Layer 5 of a small transformer language model trained on English Wikipedia (13 layers, counted from 0, width 128).
Take only the direct path to the model's output, skipping the later layers: a vector added to the residual stream pushes a token's score in proportion to its dot product with that token's output vector.

Output vectors of the tokens that the questions are about. A number n stands for n times 0.02.
"ates ": 23 -12 -24 -8 -12 13 1 -41 -8 -18 -10 8 24 -29 -13 -12 -24 -12 -6 -15 -29 -42 47 10 -17 34 -32 27 23 -9 -19 -1 39 -10 21 -19 5 -19 7 28 -10 -24 -8 -1 -22 4 22 -9 -22 -23 2 2 43 2 -14 -15 -12 -51 -12 1 0 -26 38 24 -14 -4 -13 -8 15 0 15 11 5 -30 2 12 8 -26 12 42 1 51 13 7 -20 21 -30 45 3 27 36 38 -19 -40 -15 5 -8 23 -15 -2 1 -20 41 13 -13 2 -14 -21 -33 23 -36 18 51 -50 -8 -22 -26 -18 -8 8 -11 -50 -9 4 18 -14 -51 -9
"Comple": 18 36 -4 11 -20 29 22 -7 11 -10 51 16 28 3 -4 -37 -35 2 8 23 -13 -10 -1 -3 4 2 -28 17 -28 28 6 3 15 9 13 -5 -8 17 -2 -15 21 5 4 -9 -10 18 13 16 -6 29 34 22 -8 11 -11 -7 -2 -3 -13 -4 -23 -18 22 25 1 -16 -22 17 -11 14 -17 9 -3 -11 13 -8 -16 -18 -5 10 30 0 24 -31 2 -27 16 38 4 -5 -5 27 -25 -13 13 -20 -11 29 -29 -3 -52 6 -4 -31 -4 7 -52 0 -6 20 -54 -8 37 -26 16 13 -4 -21 22 14 -30 -14 -12 -13 -12 -15 -57 -13
"title": 28 -6 -5 51 -41 30 35 -6 36 -7 35 22 -12 -17 -19 -20 8 -20 13 -19 -10 -8 17 -14 5 -2 -7 18 -6 44 80 -33 -3 55 -17 8 11 -15 28 -8 18 -19 -27 18 -48 8 -17 18 -12 13 10 47 12 -35 -6 -19 6 0 -41 -10 -27 6 14 6 4 -14 -21 29 -19 15 15 19 25 -41 -37 -27 -13 -12 -50 13 25 35 -4 9 -34 -8 11 -6 21 -9 46 -3 20 -22 16 -8 -13 3 -5 -1 -27 34 3 -32 -2 15 -5 11 17 19 22 -25 -15 18 -1 -17 -15 -32 -24 37 -30 -7 -1 -1 -26 -5 -59 -18
"oned ": 5 25 -24 32 -5 -29 23 -29 -2 -1 30 53 67 -5 31 5 -27 1 11 -50 38 25 45 -7 -23 23 26 22 5 -23 -11 3 5 45 7 -2 37 56 25 -25 31 4 -41 -40 -24 -46 -21 8 -20 9 5 2 31 5 14 -6 -65 -9 -4 1 -6 1 15 15 -34 26 19 -17 -21 9 -59 -32 41 1 -9 7 23 -5 -54 13 -9 -25 -24 -45 3 13 -24 41 11 -27 6 48 2 -29 4 -45 1 36 3 -13 -40 24 37 -12 -17 22 -8 14 -12 -19 -21 -23 1 -14 37 -23 2 12 2 2 -33 -32 36 -2 9 -1 19 -36
"org": 60 -29 -8 25 28 15 -7 -12 -12 -5 10 8 17 -14 24 -7 -32 -50 10 -34 -25 1 22 -30 1 -11 -50 21 -3 26 25 16 6 4 14 5 11 18 13 9 -1 -49 -34 -9 9 5 27 39 -28 10 3 1 27 19 -7 -25 -21 -10 3 -23 -5 3 -9 11 -17 2 -7 -25 -6 0 -3 13 14 -17 -1 -10 -16 -6 -20 8 16 41 2 -19 -18 11 13 2 7 -25 16 -11 35 -10 11 0 34 -1 -14 23 -10 -7 1 -19 -16 -4 -20 15 -16 11 -33 -43 39 -8 -1 -11 -8 -4 -16 -13 -20 4 -6 6 -44 -23 8 -7
"addition ": 18 18 -3 -1 -37 3 11 1 15 17 -3 32 10 6 21 -30 -48 -19 16 -8 -10 4 29 -30 2 22 -30 42 -7 39 17 30 -4 12 13 21 -9 -8 -10 -16 -42 -3 -15 -41 -4 40 7 -4 29 18 -12 46 5 -7 4 -29 -35 -10 20 1 -21 -17 20 1 16 -13 -8 -36 -28 6 -37 13 20 -22 9 -8 -30 -1 -17 13 10 10 11 -17 -3 -25 26 16 10 28 -38 1 14 -15 17 -12 -20 12 -33 2 -58 -5 -2 -29 1 8 -47 -13 -19 25 -3 6 21 -23 1 -9 -4 -45 -15 17 -11 -58 24 19 -14 27 17 -38
"ens ": 7 9 -19 2 8 8 -23 -18 -16 -26 17 4 -3 -28 21 11 19 -12 -3 -32 -28 -13 13 8 -19 26 1 -8 -39 37 -17 11 -3 -18 5 11 21 -21 -4 -18 33 -28 -11 -11 22 25 -30 -8 -17 -8 14 -13 18 6 -9 -8 -9 -40 -18 5 14 -17 36 17 -6 -16 5 -23 -4 0 -26 18 15 -36 11 -9 10 -47 -12 16 -5 9 43 -11 11 -6 -11 13 3 12 30 19 9 -6 44 -4 -2 60 -1 5 -32 11 2 16 -15 0 18 -16 -3 -9 -22 -45 35 -1 23 -14 -32 -20 -23 36 26 -23 -17 5 -5 6 -16 -11
"lied ": 16 57 -16 8 32 31 -17 -11 -2 -3 39 7 46 -18 -24 -29 -21 -34 -5 -30 5 8 -6 -46 -34 7 -23 37 -24 6 6 -21 -1 12 -10 -41 -2 17 16 -35 23 -18 -17 -4 -44 -14 -18 -2 -27 45 -5 15 20 0 -12 -16 -21 -20 20 20 -4 -7 22 1 -22 -15 -9 7 3 2 14 19 68 -44 -42 31 17 -33 3 3 -17 -22 51 -26 15 -20 14 47 20 -29 -7 2 -44 -24 16 12 6 23 -39 -2 14 -6 59 -12 -25 23 41 8 -1 19 1 -23 1 3 38 -15 -43 -34 -26 19 -50 -27 13 18 -25 45 -22 -21
"ellow": 6 19 -21 46 -8 3 8 -25 -13 -16 24 24 5 -19 24 -13 -4 -9 20 -47 -2 -21 40 -44 -15 -31 -24 10 4 21 68 5 18 18 21 35 -30 1 6 -45 8 7 1 0 -10 26 25 -26 -38 9 5 32 21 0 -5 -1 -15 32 28 6 -23 8 10 36 -42 3 -34 25 25 1 -10 21 35 -20 -17 18 -14 1 -36 39 43 1 -4 21 -2 -36 17 63 4 26 5 37 -11 -17 14 21 -3 -30 -21 5 -53 15 48 -6 -17 14 -10 27 1 -4 -4 -18 32 -57 40 2 -5 -33 -51 16 -37 -28 19 -16 -59 16 -16 -12
"shire": 24 -3 -19 -39 1 46 30 -50 7 21 8 -3 51 22 20 10 6 27 16 6 3 33 30 -6 7 12 -16 25 -22 29 22 6 -22 41 37 21 -10 62 19 -31 -15 -29 -17 7 -5 2 23 55 -46 42 -11 18 21 -28 12 -20 5 -20 -40 -18 -28 5 39 16 -13 -37 -17 -10 -26 10 12 16 61 -12 -12 -10 2 17 -22 24 10 -15 3 -25 30 -12 -12 40 5 16 19 28 -55 -10 11 -33 -22 64 -54 24 -22 17 38 -28 -17 -12 7 18 21 9 24 17 2 -23 14 33 -29 24 -26 -33 21 -25 50 25 -20 37 -26 -6
"album": -9 10 -4 86 -42 3 21 19 7 -26 19 1 18 -13 34 -15 11 -2 47 -14 13 17 -12 -19 0 2 -52 29 6 6 30 -27 3 53 -4 -5 -27 5 23 -13 41 -40 -11 -23 2 26 25 24 12 48 33 -9 31 -27 3 -25 -15 -13 -10 -13 -39 23 -29 12 -13 0 -28 -32 2 2 -40 55 9 -20 -23 24 -11 2 -12 22 -10 40 3 -25 -36 -10 22 -2 21 -18 13 -14 -21 9 -30 -33 18 39 -9 15 -25 6 49 -8 -3 7 -8 -15 -8 42 -37 -57 22 -7 9 1 1 6 31 -1 -57 -38 25 -23 -13 12 -66 -50
"racing ": 32 14 -5 54 9 -35 -3 -12 43 -29 -11 -13 -6 6 37 -14 -13 -1 0 -18 2 17 13 -20 -5 3 -28 16 5 13 28 7 3 41 11 20 35 73 29 -43 -11 -10 4 -25 -61 39 21 50 -20 28 -17 -4 13 -15 23 -22 -12 -25 -10 -5 -12 5 42 12 -8 -7 -46 -20 -11 13 -39 36 22 -30 -21 -19 -11 -43 28 38 -1 38 1 -16 -16 16 18 73 14 -9 35 32 12 14 37 6 -18 52 -41 8 7 10 -30 -11 -5 16 -11 42 -6 8 -7 -24 23 -20 11 -15 21 9 -50 -34 -14 -14 0 -11 -1 9 -44 -1
"Type": 9 35 -11 7 -27 35 18 0 -6 3 37 41 8 1 33 2 -40 5 -13 -47 30 -20 -21 8 -7 -29 -38 35 -25 17 30 0 -4 20 40 -4 11 -12 22 -35 1 -4 12 -14 -39 7 13 5 -14 6 -10 1 8 -28 8 -13 -2 -6 -15 30 -10 17 -7 34 -18 13 -11 -5 -7 15 -30 23 37 -24 -12 14 18 -19 -44 28 8 28 -11 -24 -15 -29 -3 16 34 -4 38 5 -46 6 14 -29 -36 8 6 14 -21 4 -8 -10 -3 -4 -42 -5 -26 -13 -16 4 56 -22 47 -27 -2 -3 -1 -7 -6 -29 5 1 -33 5 17 -9
"NCAA ": -9 30 -8 28 -31 7 -3 1 4 -2 39 -8 0 1 -12 9 27 -22 8 -56 16 -27 25 -4 19 5 -19 35 16 40 7 22 15 47 1 29 6 -9 1 -22 -22 7 -24 -29 -11 30 15 -3 11 13 0 -1 10 7 8 3 -31 -31 -14 17 -26 -20 11 29 -30 9 -16 1 1 23 -18 11 9 -31 -4 34 -40 35 -22 24 40 26 3 14 -36 -14 32 36 -9 -2 -1 28 -43 -14 -6 -9 -30 13 -45 2 -25 -8 0 3 -2 -4 -13 37 5 -2 -9 10 0 -33 13 9 -10 -3 -7 6 25 -36 -8 12 5 17 -39 -20
"Scientific ": 41 17 -8 6 3 84 -11 5 11 -42 43 15 15 1 43 1 -29 24 2 5 -6 -20 -8 11 -17 7 -48 36 -52 32 -19 8 1 32 21 8 4 31 19 -10 8 5 -39 -29 20 4 14 -20 -27 -15 4 -15 17 -15 2 -9 -20 -3 -12 -8 -7 4 58 37 -30 2 -3 5 -4 14 -55 3 34 5 -15 22 -31 -27 -37 33 -12 -8 30 -71 -25 -38 62 21 1 -9 14 29 -15 -32 -2 -3 -35 -18 -9 21 -13 10 27 -8 -4 39 -45 22 -26 10 -26 -4 20 22 42 -16 -17 31 13 -2 -58 -52 27 -9 -42 35 -28 18
"sq": 33 16 -8 -25 -4 9 33 6 41 -38 44 58 36 -6 9 12 -45 0 20 6 1 -29 29 -25 13 -7 -30 34 -22 26 24 7 32 -12 -21 45 37 -6 26 -29 -16 -17 -7 -10 -32 14 42 42 -36 54 -4 23 41 -16 -13 10 -3 -16 -3 -6 -33 15 -5 12 15 15 -41 16 -15 14 -21 24 23 -52 6 32 -44 23 -8 -17 16 10 40 18 8 14 34 3 24 -45 4 41 -41 -18 31 19 2 17 3 3 12 -57 19 -35 -13 1 -18 6 0 -22 -31 16 -1 -25 38 9 -25 6 6 13 -33 -13 2 -15 2 9 -72 -16
"its ": 14 -19 1 -19 11 12 -5 -23 -15 18 27 -7 26 32 6 -14 18 -5 -18 -54 3 -17 7 -2 21 44 -41 -8 18 6 -6 -6 -17 -12 28 38 40 -41 -9 0 -32 27 16 13 -10 -6 -23 -15 -7 -28 16 27 50 -41 14 -33 -8 1 13 -1 -26 -16 25 -8 -8 16 -34 -7 31 2 -37 12 24 -39 24 -3 0 -8 -6 -4 7 36 -12 11 5 -29 21 17 3 -1 2 22 -31 -15 -3 29 -25 60 -12 -37 -32 31 16 35 -8 29 -25 -7 11 2 30 -1 29 -24 -34 -12 2 -41 26 -23 -38 -17 -7 2 -15 -18 22 3
"ations": 43 18 -16 -8 -43 21 25 -34 7 -15 -12 39 -7 -1 5 24 -2 11 -21 -14 -46 -47 25 -7 -28 26 -43 57 0 31 0 -11 -14 29 -12 -1 30 3 1 -13 -6 -20 -19 -21 -29 13 12 3 5 -5 4 0 31 -5 22 -12 14 -17 12 -22 8 13 43 27 -9 -24 4 -46 22 5 -18 20 -18 -29 -35 54 10 -17 -10 11 45 23 38 -17 -17 -27 -18 21 34 -17 11 -28 -1 -42 -27 2 -30 3 -13 18 7 -27 38 -10 -21 -9 9 23 -10 37 -21 2 17 -29 -5 -25 -29 25 -11 -16 11 -6 2 21 9 -22 -36 7
"ds ": 21 4 -21 43 7 42 19 -17 -47 -27 38 8 2 19 18 13 10 -2 24 -5 9 10 43 11 -44 3 -38 13 6 -2 -32 11 21 -5 3 11 -10 -22 25 -11 33 -10 -29 -2 11 -3 -12 42 -25 -22 21 38 11 31 36 -10 -4 -22 -16 14 11 4 -1 20 -49 -14 -12 -37 16 4 -19 1 42 -37 14 47 -51 -34 13 2 -8 8 31 14 -1 -37 -35 27 0 11 8 29 -24 -1 -5 -19 -42 34 -49 -17 15 6 31 -2 -12 -3 -17 -9 -10 14 -30 -22 21 -1 30 -12 -13 29 -25 -38 -50 -32 9 -12 -46 29 -12 -29
"force ": 13 13 -3 32 -5 16 26 -53 26 9 51 16 5 -23 -16 -10 -10 -25 -21 -26 12 7 60 -12 13 24 -24 -1 -49 18 -17 33 -8 -20 29 -6 27 18 7 -7 -3 -39 -30 2 -26 -6 6 40 24 3 -7 5 16 -13 -7 -28 -25 -5 -21 12 4 18 -6 6 -9 6 -6 -16 5 8 -39 15 16 1 -6 -15 12 -31 0 14 -21 6 5 3 -14 22 38 -12 34 -5 33 -13 -2 -33 -3 -12 -51 20 17 16 -33 -51 -1 -3 -4 32 -13 20 -15 20 -5 5 35 18 28 -12 -9 -25 -6 2 -12 20 3 49 -20 17 -2 -7
"bronze ": 15 -10 -4 57 -24 53 10 -47 13 -37 5 33 6 8 -16 -15 -13 -3 22 -44 -9 29 37 -27 -10 1 35 12 23 27 39 20 30 31 30 43 16 41 -19 -32 13 0 -15 8 -9 1 3 -15 -19 24 -4 4 21 -13 -16 -12 -32 1 -6 -19 -24 -12 32 21 -25 -20 -45 -4 -4 16 -27 16 4 -25 -51 -7 -49 -36 -25 7 -11 -8 1 -14 4 -21 42 32 14 3 5 13 -12 -70 -6 -8 -6 -11 1 -3 -28 -38 -18 -46 -3 12 -22 37 -11 23 -3 -31 6 -37 -1 -11 -28 3 -29 -18 -5 0 -7 -9 -50 -1 -9 -15
"themselves ": -11 2 -4 -17 -2 19 10 -16 -7 1 63 1 36 17 -4 -34 7 -1 -12 -44 30 -23 22 -78 -32 52 5 23 -42 23 -9 -2 -37 43 52 16 27 2 11 -15 62 -18 -6 -39 15 -1 15 29 -7 28 40 12 39 -6 3 -13 -18 10 -31 7 27 -18 53 14 -19 -27 -7 -13 32 7 -36 22 84 -36 0 37 14 -20 -6 26 37 54 24 4 34 -38 17 29 10 8 -6 28 -20 -3 -19 -39 -6 4 -25 31 -57 -18 -4 -18 -7 20 10 -34 -11 31 22 -18 15 2 -5 -6 5 -20 4 -12 10 -37 -31 20 -3 -13 -51 -32
"400 ": 27 -14 -4 17 -25 29 -5 -28 21 -9 -17 13 -2 13 13 0 -9 3 6 -24 -14 -37 21 -2 13 22 6 8 -2 10 17 0 -34 29 8 10 1 24 -7 3 20 7 14 -6 -1 -25 46 4 0 11 24 -13 13 7 -18 -6 -41 8 -21 13 -13 -5 21 -7 -6 -16 -41 7 3 17 -2 -1 -5 -7 3 11 -17 16 -16 31 10 10 -12 -30 3 -9 -3 13 30 -5 0 15 -28 -2 12 8 -25 39 -5 17 -4 12 -16 7 -5 -10 -31 20 -16 17 -13 4 4 -31 4 -11 -14 -1 -32 -14 -40 -23 8 -8 -39 13 -30 -5
"= ": 48 3 -5 20 -41 39 -20 10 -3 2 -16 57 26 4 5 6 -24 -37 -15 -24 3 -44 -16 -19 -3 2 -5 53 26 44 -2 2 14 13 47 6 9 20 8 -33 -12 -26 12 10 -29 9 32 8 32 11 8 13 13 -21 -37 -2 -12 -4 5 -31 -17 11 49 33 -21 -28 11 -28 -1 13 -77 -34 75 15 -1 44 19 1 3 -21 14 18 -1 -26 -3 5 30 19 -13 -16 -8 29 -8 -30 45 6 -18 2 -15 10 -20 10 32 1 0 8 -40 -16 8 -25 5 -14 -7 5 24 21 24 37 -18 -9 -18 -1 -20 -27 24 21 -54 2
"rest ": 12 -12 -4 -20 -15 15 -12 28 15 -26 -16 13 1 -15 -15 22 -45 -7 35 -15 2 8 29 -9 -17 36 -51 -6 34 5 1 13 6 13 22 55 -24 -5 -9 -31 33 -31 -25 -15 -2 22 6 11 21 24 34 -9 39 4 25 -4 -13 -15 -8 18 -21 -31 47 17 -10 -11 26 -29 1 7 2 36 16 -39 10 4 -47 -15 -11 37 -48 14 -1 -38 3 -6 -11 -19 12 -16 -13 12 -3 -12 36 -2 -34 29 -36 -17 -44 -18 -22 7 -5 -5 -12 10 10 25 -8 -28 8 4 6 16 16 -95 -21 22 -2 -11 6 34 -34 12 9 -30
"household": 13 14 -8 3 -23 23 13 17 6 -17 -2 -12 -2 -5 35 13 -18 -57 9 -45 28 -4 7 -27 -46 35 -28 30 -27 11 24 6 31 1 2 38 57 21 8 2 -1 -10 -5 -35 9 9 14 34 -33 37 18 55 31 -5 2 -20 -1 -11 -26 -22 -15 -1 -18 1 30 -19 0 -58 32 25 -18 25 -2 -21 -7 33 -34 10 19 39 3 38 -27 -29 12 -15 -12 -14 13 -33 22 -7 -36 -22 1 -30 -11 44 23 14 -14 -62 7 -34 -4 1 24 -2 -46 0 -2 -39 30 3 11 23 13 -17 0 -19 -25 -20 15 -17 -12 -14 -24 -5
"ours ": -10 15 -21 31 -23 35 -9 -1 -13 -7 4 -22 -29 30 48 7 14 -13 -13 -42 -29 -3 29 -23 -46 18 -2 19 4 -6 -12 -12 19 28 4 -6 9 -1 5 -37 9 -31 -27 -3 8 44 7 5 -15 3 -1 22 34 2 2 12 -5 -21 -31 -12 -22 -13 2 6 -4 4 -38 -33 8 4 -15 -6 22 -23 8 3 -12 -55 -14 31 10 61 14 -7 16 -17 9 72 -2 -40 11 1 -38 -59 21 -14 -2 16 -24 -10 14 25 15 15 -18 11 32 10 2 1 -7 12 -1 -37 14 7 4 -44 -7 -10 -40 23 -13 10 -23 24 -2 -10

Each question shows what one neuron of this layer's MLP adds at an activation of 1. A number n stands for n times 0.01.

n279: 2 28 14 -31 40 -28 -10 2 -24 17 1 14 14 2 -6 0 12 -10 -18 8 20 8 1 -21 -7 2 -37 11 -11 17 1 -3 -10 18 38 -9 15 -25 -7 36 -21 10 -4 5 -1 -1 8 -29 -7 -35 -31 -28 17 -22 -14 16 -10 31 0 -15 -11 15 6 -27 2 14 -9 34 -1 -9 11 17 -20 8 -6 -14 5 10 -16 -18 -16 38 1 1 -5 -1 -8 4 15 36 -4 -6 4 27 7 -22 16 -3 -4 14 31 -16 -12 -11 54 3 10 17 9 -4 13 -9 -28 -46 -17 21 24 -12 13 15 6 -5 9 -3 -8 27 -24 -36
Pushed down most: "ds "

n32: 35 -30 -8 8 -35 -14 4 36 -11 -6 -37 -12 12 -15 22 5 1 25 0 2 -13 -18 41 -27 1 -1 -6 -9 23 10 -24 15 -17 -2 13 39 -10 -8 32 6 -4 19 16 -29 21 -11 -13 11 15 22 26 35 25 2 -8 -6 -8 -21 13 1 -19 -12 11 10 -21 -3 17 -9 31 14 1 8 31 -1 -19 0 -1 -10 -1 35 -7 6 7 -50 13 -1 -18 -21 34 -22 23 -22 18 -4 -21 6 7 35 14 4 -36 30 -4 10 -29 -38 -33 -3 -37 -58 23 -16 8 25 2 -19 30 -8 8 1 -33 24 16 23 18 -34 16 -6
Pushed down most: "lied "

n185: -8 7 -20 27 12 14 -1 -4 6 -4 18 15 -25 4 32 1 -22 31 11 -25 32 -1 -16 -27 -24 -38 -15 -41 -5 35 -28 -36 -17 -12 -32 16 0 14 27 -12 20 -4 -19 -3 22 26 27 20 5 6 34 5 -14 -11 -23 -12 -39 -29 13 6 -4 4 14 14 17 -19 -46 10 -4 7 11 -29 10 6 16 -10 -24 -21 -45 -15 41 -5 29 6 4 9 4 -3 12 -7 -27 27 -41 3 -16 -32 -6 5 -30 -12 -29 -19 14 -23 -2 -19 -30 -36 13 -7 -10 5 16 -28 19 11 -5 12 -21 38 21 -24 1 6 -23 -28 -11 13
Which of these tokens does it push up most? "Comple"

n245: -3 -5 36 2 18 -20 -17 -3 -12 -8 21 -8 -6 13 -8 8 -20 7 22 -11 18 47 8 9 2 22 5 7 -20 -1 -19 -20 -14 -13 -8 -4 0 13 -2 7 25 0 5 25 -14 -10 -11 -13 -24 20 -1 -2 3 -49 -18 -15 14 -4 -19 9 23 24 6 4 20 -13 10 -29 30 -20 11 13 20 -2 11 18 1 -23 2 -22 -9 2 -3 -8 -18 9 -5 -10 13 -22 -24 -3 24 -12 -21 28 -22 9 21 -18 -12 -12 37 -28 25 -7 6 29 1 24 1 19 -9 73 1 7 12 -2 3 -18 33 28 -8 0 24 0 -10 10
Pushed down most: "ellow"

n253: -10 26 9 18 -4 14 -8 9 31 27 5 23 21 -31 61 20 -12 -14 0 -14 10 -6 -33 -6 -12 -9 9 -3 -12 -34 -20 19 42 -4 5 -18 35 1 -11 -20 -10 1 -17 -14 -15 -25 11 37 -6 31 8 33 -2 -23 -17 -26 -10 -20 -35 5 1 -7 12 -4 -16 -6 34 -45 2 33 -14 27 14 15 1 -7 -11 9 -3 10 -54 10 -35 6 7 3 -4 26 -14 -24 6 -16 25 -34 -31 -16 10 -8 45 -11 33 -4 7 -33 11 -48 33 13 -22 -15 4 23 -2 -7 -32 -19 3 3 10 -6 -15 21 21 -21 -15 -16 -6 -7
Which two tokens does it push up most, strongest first? "household", "oned "

n41: 23 -18 39 -5 5 9 11 -17 1 -6 -13 -15 8 -21 -19 -11 20 14 -43 -17 -1 15 -32 -25 8 5 -25 -40 -19 6 0 -18 7 45 -8 -3 35 2 11 10 -43 22 3 22 31 -2 -28 31 -2 24 23 -9 3 -10 15 13 -13 2 3 -13 -22 -19 14 9 -20 15 -6 -11 8 36 12 -10 20 13 23 -15 9 13 2 10 12 13 13 31 0 25 -35 2 -34 32 -23 14 29 -25 -33 10 29 24 13 -8 16 -18 20 18 -29 -21 -14 -24 -3 13 0 -8 -1 -24 -2 -1 35 -4 6 -3 -18 -27 6 0 7 16 24 7
Pushed down most: "Type"

n224: 27 30 -79 -2 3 -7 23 -6 -17 18 3 0 -26 24 -44 24 -12 21 -9 25 25 -7 41 29 -9 -6 -9 11 18 7 27 25 -5 -7 47 3 -36 -34 24 -33 7 16 21 31 -31 -15 -3 -6 22 1 -2 -10 -28 -23 -14 -22 -1 2 7 -12 3 -15 -24 -42 14 -22 4 1 23 -8 -1 9 17 0 -16 -30 29 2 -12 -43 6 0 -12 -19 -16 30 21 10 -30 24 18 6 25 0 35 16 -29 9 -36 -8 -13 2 2 9 -27 3 -20 12 -23 1 16 -14 0 4 24 9 25 -10 -4 30 -56 -7 2 -17 18 15 -22 15
Which of these tokens does it push up most? "= "

n124: -17 18 18 -17 12 -34 -18 -3 21 -5 47 2 26 -28 15 -11 12 12 -9 37 5 16 28 5 -4 -7 3 -44 -15 11 36 9 3 -19 20 -10 1 -15 16 -5 -1 -5 2 10 19 7 -20 -11 -30 -11 31 35 17 -32 -16 -15 -7 9 -14 5 35 33 39 13 -14 9 18 -2 16 13 10 18 -14 -16 -19 4 12 -29 7 -2 14 -16 -1 27 -12 -37 7 5 9 -27 16 -30 13 -25 -12 -2 -4 9 8 -15 38 9 -40 -8 -11 10 0 -11 -16 -3 -10 -29 -25 -19 -13 -23 23 -29 -9 -6 -4 11 38 -56 -2 2 -5 0
Which of these tokens does it push up most? "title"

n242: 38 6 -35 -1 5 30 -16 -54 1 -26 9 -11 -27 16 4 4 15 -2 46 16 0 43 13 -12 -8 15 15 16 -20 53 -14 -6 8 -7 -22 -21 26 16 4 -13 -32 60 -3 19 -11 -1 -17 28 -3 7 12 5 -10 -9 23 -17 16 5 22 8 -25 -20 5 11 4 -6 -17 5 -1 -31 2 1 -37 -22 -14 3 3 -8 4 -24 -30 22 -17 -21 -29 18 15 0 -1 2 -28 -13 -32 4 20 -21 -30 27 -23 -6 -4 -15 -6 -3 24 12 -20 -7 -10 33 19 -6 29 20 33 -15 3 23 18 -4 -5 -16 -5 19 -10 11 17 -3
Pushed down most: "ellow"

n183: 14 4 -9 38 -27 29 -26 -14 -28 19 16 30 30 2 3 27 -25 -16 -10 -10 24 -1 21 -8 12 17 -2 15 -6 -21 -54 14 9 -8 25 -29 -18 -21 41 -21 -47 20 -22 10 31 -52 30 -17 1 6 -1 -25 -27 15 12 -1 -23 0 9 -12 9 0 34 9 11 -29 10 -10 -32 22 2 4 4 46 57 -13 -19 32 13 -26 -19 -11 4 -5 18 19 6 -6 -8 20 14 21 7 19 -14 16 -18 6 16 -6 -42 -8 0 11 -16 33 -22 21 1 45 33 27 -37 36 12 3 -7 46 -16 -44 19 5 -18 -33 10 31 -60 -3
Which two tokens does it push up most, strongest first? "= ", "Scientific "

n171: 22 -11 25 -37 -1 11 0 -2 -44 -10 -42 -28 18 -1 -26 9 15 -35 7 9 -13 -10 14 13 2 -25 0 4 -5 12 3 9 -4 18 4 26 1 -8 26 -12 9 -5 7 2 12 -5 -5 11 19 -5 -18 4 9 26 22 -3 -6 13 -19 -17 39 12 8 43 -22 7 -2 -9 2 11 18 -8 5 0 -3 -15 26 7 6 -33 -26 -44 22 -10 5 -6 -11 -14 -1 15 0 -35 -7 -12 20 -16 15 -3 13 20 35 -15 -7 -1 -15 4 2 25 -4 -14 -7 -37 -7 15 -8 -5 7 -9 -13 -31 -8 -19 -27 17 5 -5 -4 -16
Which two tokens does it push up most, strongest first? "org", "ds "

n237: -21 -41 -3 -7 -21 11 -29 -7 36 17 -11 -6 -24 5 -25 -2 11 -38 18 24 -15 3 5 -29 -4 -10 2 1 -22 -13 -2 -19 18 14 14 0 20 -11 -1 16 -11 -18 -39 23 11 21 31 6 17 -27 -37 -13 16 1 10 24 -22 2 -4 -22 -31 21 6 -29 -16 17 -39 -19 27 -32 -10 5 -16 -8 -7 -9 -19 -60 -13 16 26 36 -8 4 -5 -2 2 -20 -2 -17 -24 -13 14 -8 28 13 7 -1 -29 -24 40 8 -53 -48 25 58 -2 -3 -4 5 8 3 -6 10 25 6 13 47 -6 18 44 1 -10 -13 -31 15 -1 -6
Pushed down most: "oned "

n52: -37 17 -14 -18 1 6 27 -7 -2 -27 -29 38 -20 2 11 0 1 -16 3 -13 -18 19 7 9 0 10 9 -9 4 39 11 17 -7 -4 -14 16 0 -1 -4 -11 -27 54 -36 -2 -4 -4 -1 6 -14 -20 1 -12 24 14 31 21 -13 -10 7 38 -27 -44 -14 -7 -1 -28 -2 21 -11 0 -40 16 -15 2 10 6 -3 -6 23 15 -12 -21 -13 6 6 -1 -29 12 -3 14 28 4 17 -25 33 4 -8 5 -22 6 11 33 -44 -8 3 -2 40 38 -5 -15 2 -21 -20 -22 21 9 23 14 -22 32 23 36 22 6 -20 1 -34 -2
Which of these tokens does it push up most? "racing "

n235: 33 7 17 -21 11 10 -21 -10 -28 -2 -7 4 14 -17 -35 -1 12 5 37 22 50 13 -3 -19 25 -9 -10 4 19 -13 16 1 -11 -23 7 13 27 10 21 28 -15 -33 -4 -9 -22 2 9 29 -12 23 14 -28 -40 22 -6 -14 -18 -12 -12 19 21 -8 19 -31 1 12 14 0 56 -3 41 -9 -1 -33 -32 -12 -20 27 -10 -36 -24 -24 23 21 -25 2 -1 -23 14 15 16 21 -14 -2 -23 17 -24 2 -1 0 9 -15 40 23 5 7 -15 19 -19 -23 -1 2 8 30 -24 23 7 -31 8 -30 -13 -13 -12 -16 6 19 -29 18
Pushed down most: "ours "

n273: 16 -14 35 48 38 2 -47 -24 4 -25 -37 2 1 -4 2 -1 -2 -37 -20 15 1 21 -14 -2 -14 -31 -20 17 26 -29 21 5 13 6 25 -16 1 -4 3 26 1 -20 -5 2 30 -26 -6 19 13 4 -33 -14 -11 20 27 -13 19 -8 -9 18 -24 24 -10 -8 24 2 -5 5 -8 -20 29 8 -13 -8 25 -38 16 23 -15 19 -1 8 24 23 15 14 25 0 -1 -6 1 -7 -5 -16 -13 14 20 -2 -2 39 12 -33 -21 20 27 -48 -11 -21 -9 -14 28 -28 35 26 -20 -25 -4 -29 1 -4 2 -25 -2 15 -32 -24 -21 21
Which of these tokens does it push up most? "org"

n296: 17 -7 -35 -9 -14 -13 5 0 -21 23 11 -6 -9 -29 18 -24 -13 7 -4 -34 25 1 -28 -13 4 -6 19 -10 42 -14 2 -30 -10 -2 -42 -26 13 -7 42 6 16 9 -8 -6 9 -26 -3 15 -12 17 -8 8 -28 2 4 3 5 -1 -15 19 9 9 52 23 -11 -6 -10 5 19 1 3 25 8 -4 6 -19 16 -17 -5 -12 6 -10 19 6 -1 24 3 51 14 -33 30 4 15 -14 27 10 -15 -6 18 13 -1 -14 23 -6 -19 -12 3 15 -28 -8 24 31 -9 16 41 16 -49 -7 7 -10 -17 0 20 -13 6 -4 -6 -11
Which of these tokens does it push up most? "lied "

n87: -10 16 16 2 -4 -23 -2 -34 24 39 -13 12 13 -28 8 28 -15 4 -12 -17 17 16 12 -2 -6 14 -1 23 24 15 -7 4 23 12 -24 -5 -13 21 28 -11 -11 -17 17 12 -17 -19 -60 5 -7 21 4 -44 -47 -24 13 24 45 -2 -22 7 -6 -4 20 -23 26 -3 -11 -26 2 38 -12 -35 -1 -17 -2 -31 -25 -9 -4 3 56 -32 -3 -4 3 -3 8 -31 -29 0 -29 6 -34 -20 -9 0 8 2 24 -1 34 10 10 28 -4 19 -61 -20 -26 -14 22 -12 -35 -8 -6 -10 9 -34 47 -14 -11 -29 29 -19 -30 -15 -20 -8
Which of these tokens does it push up most? "oned "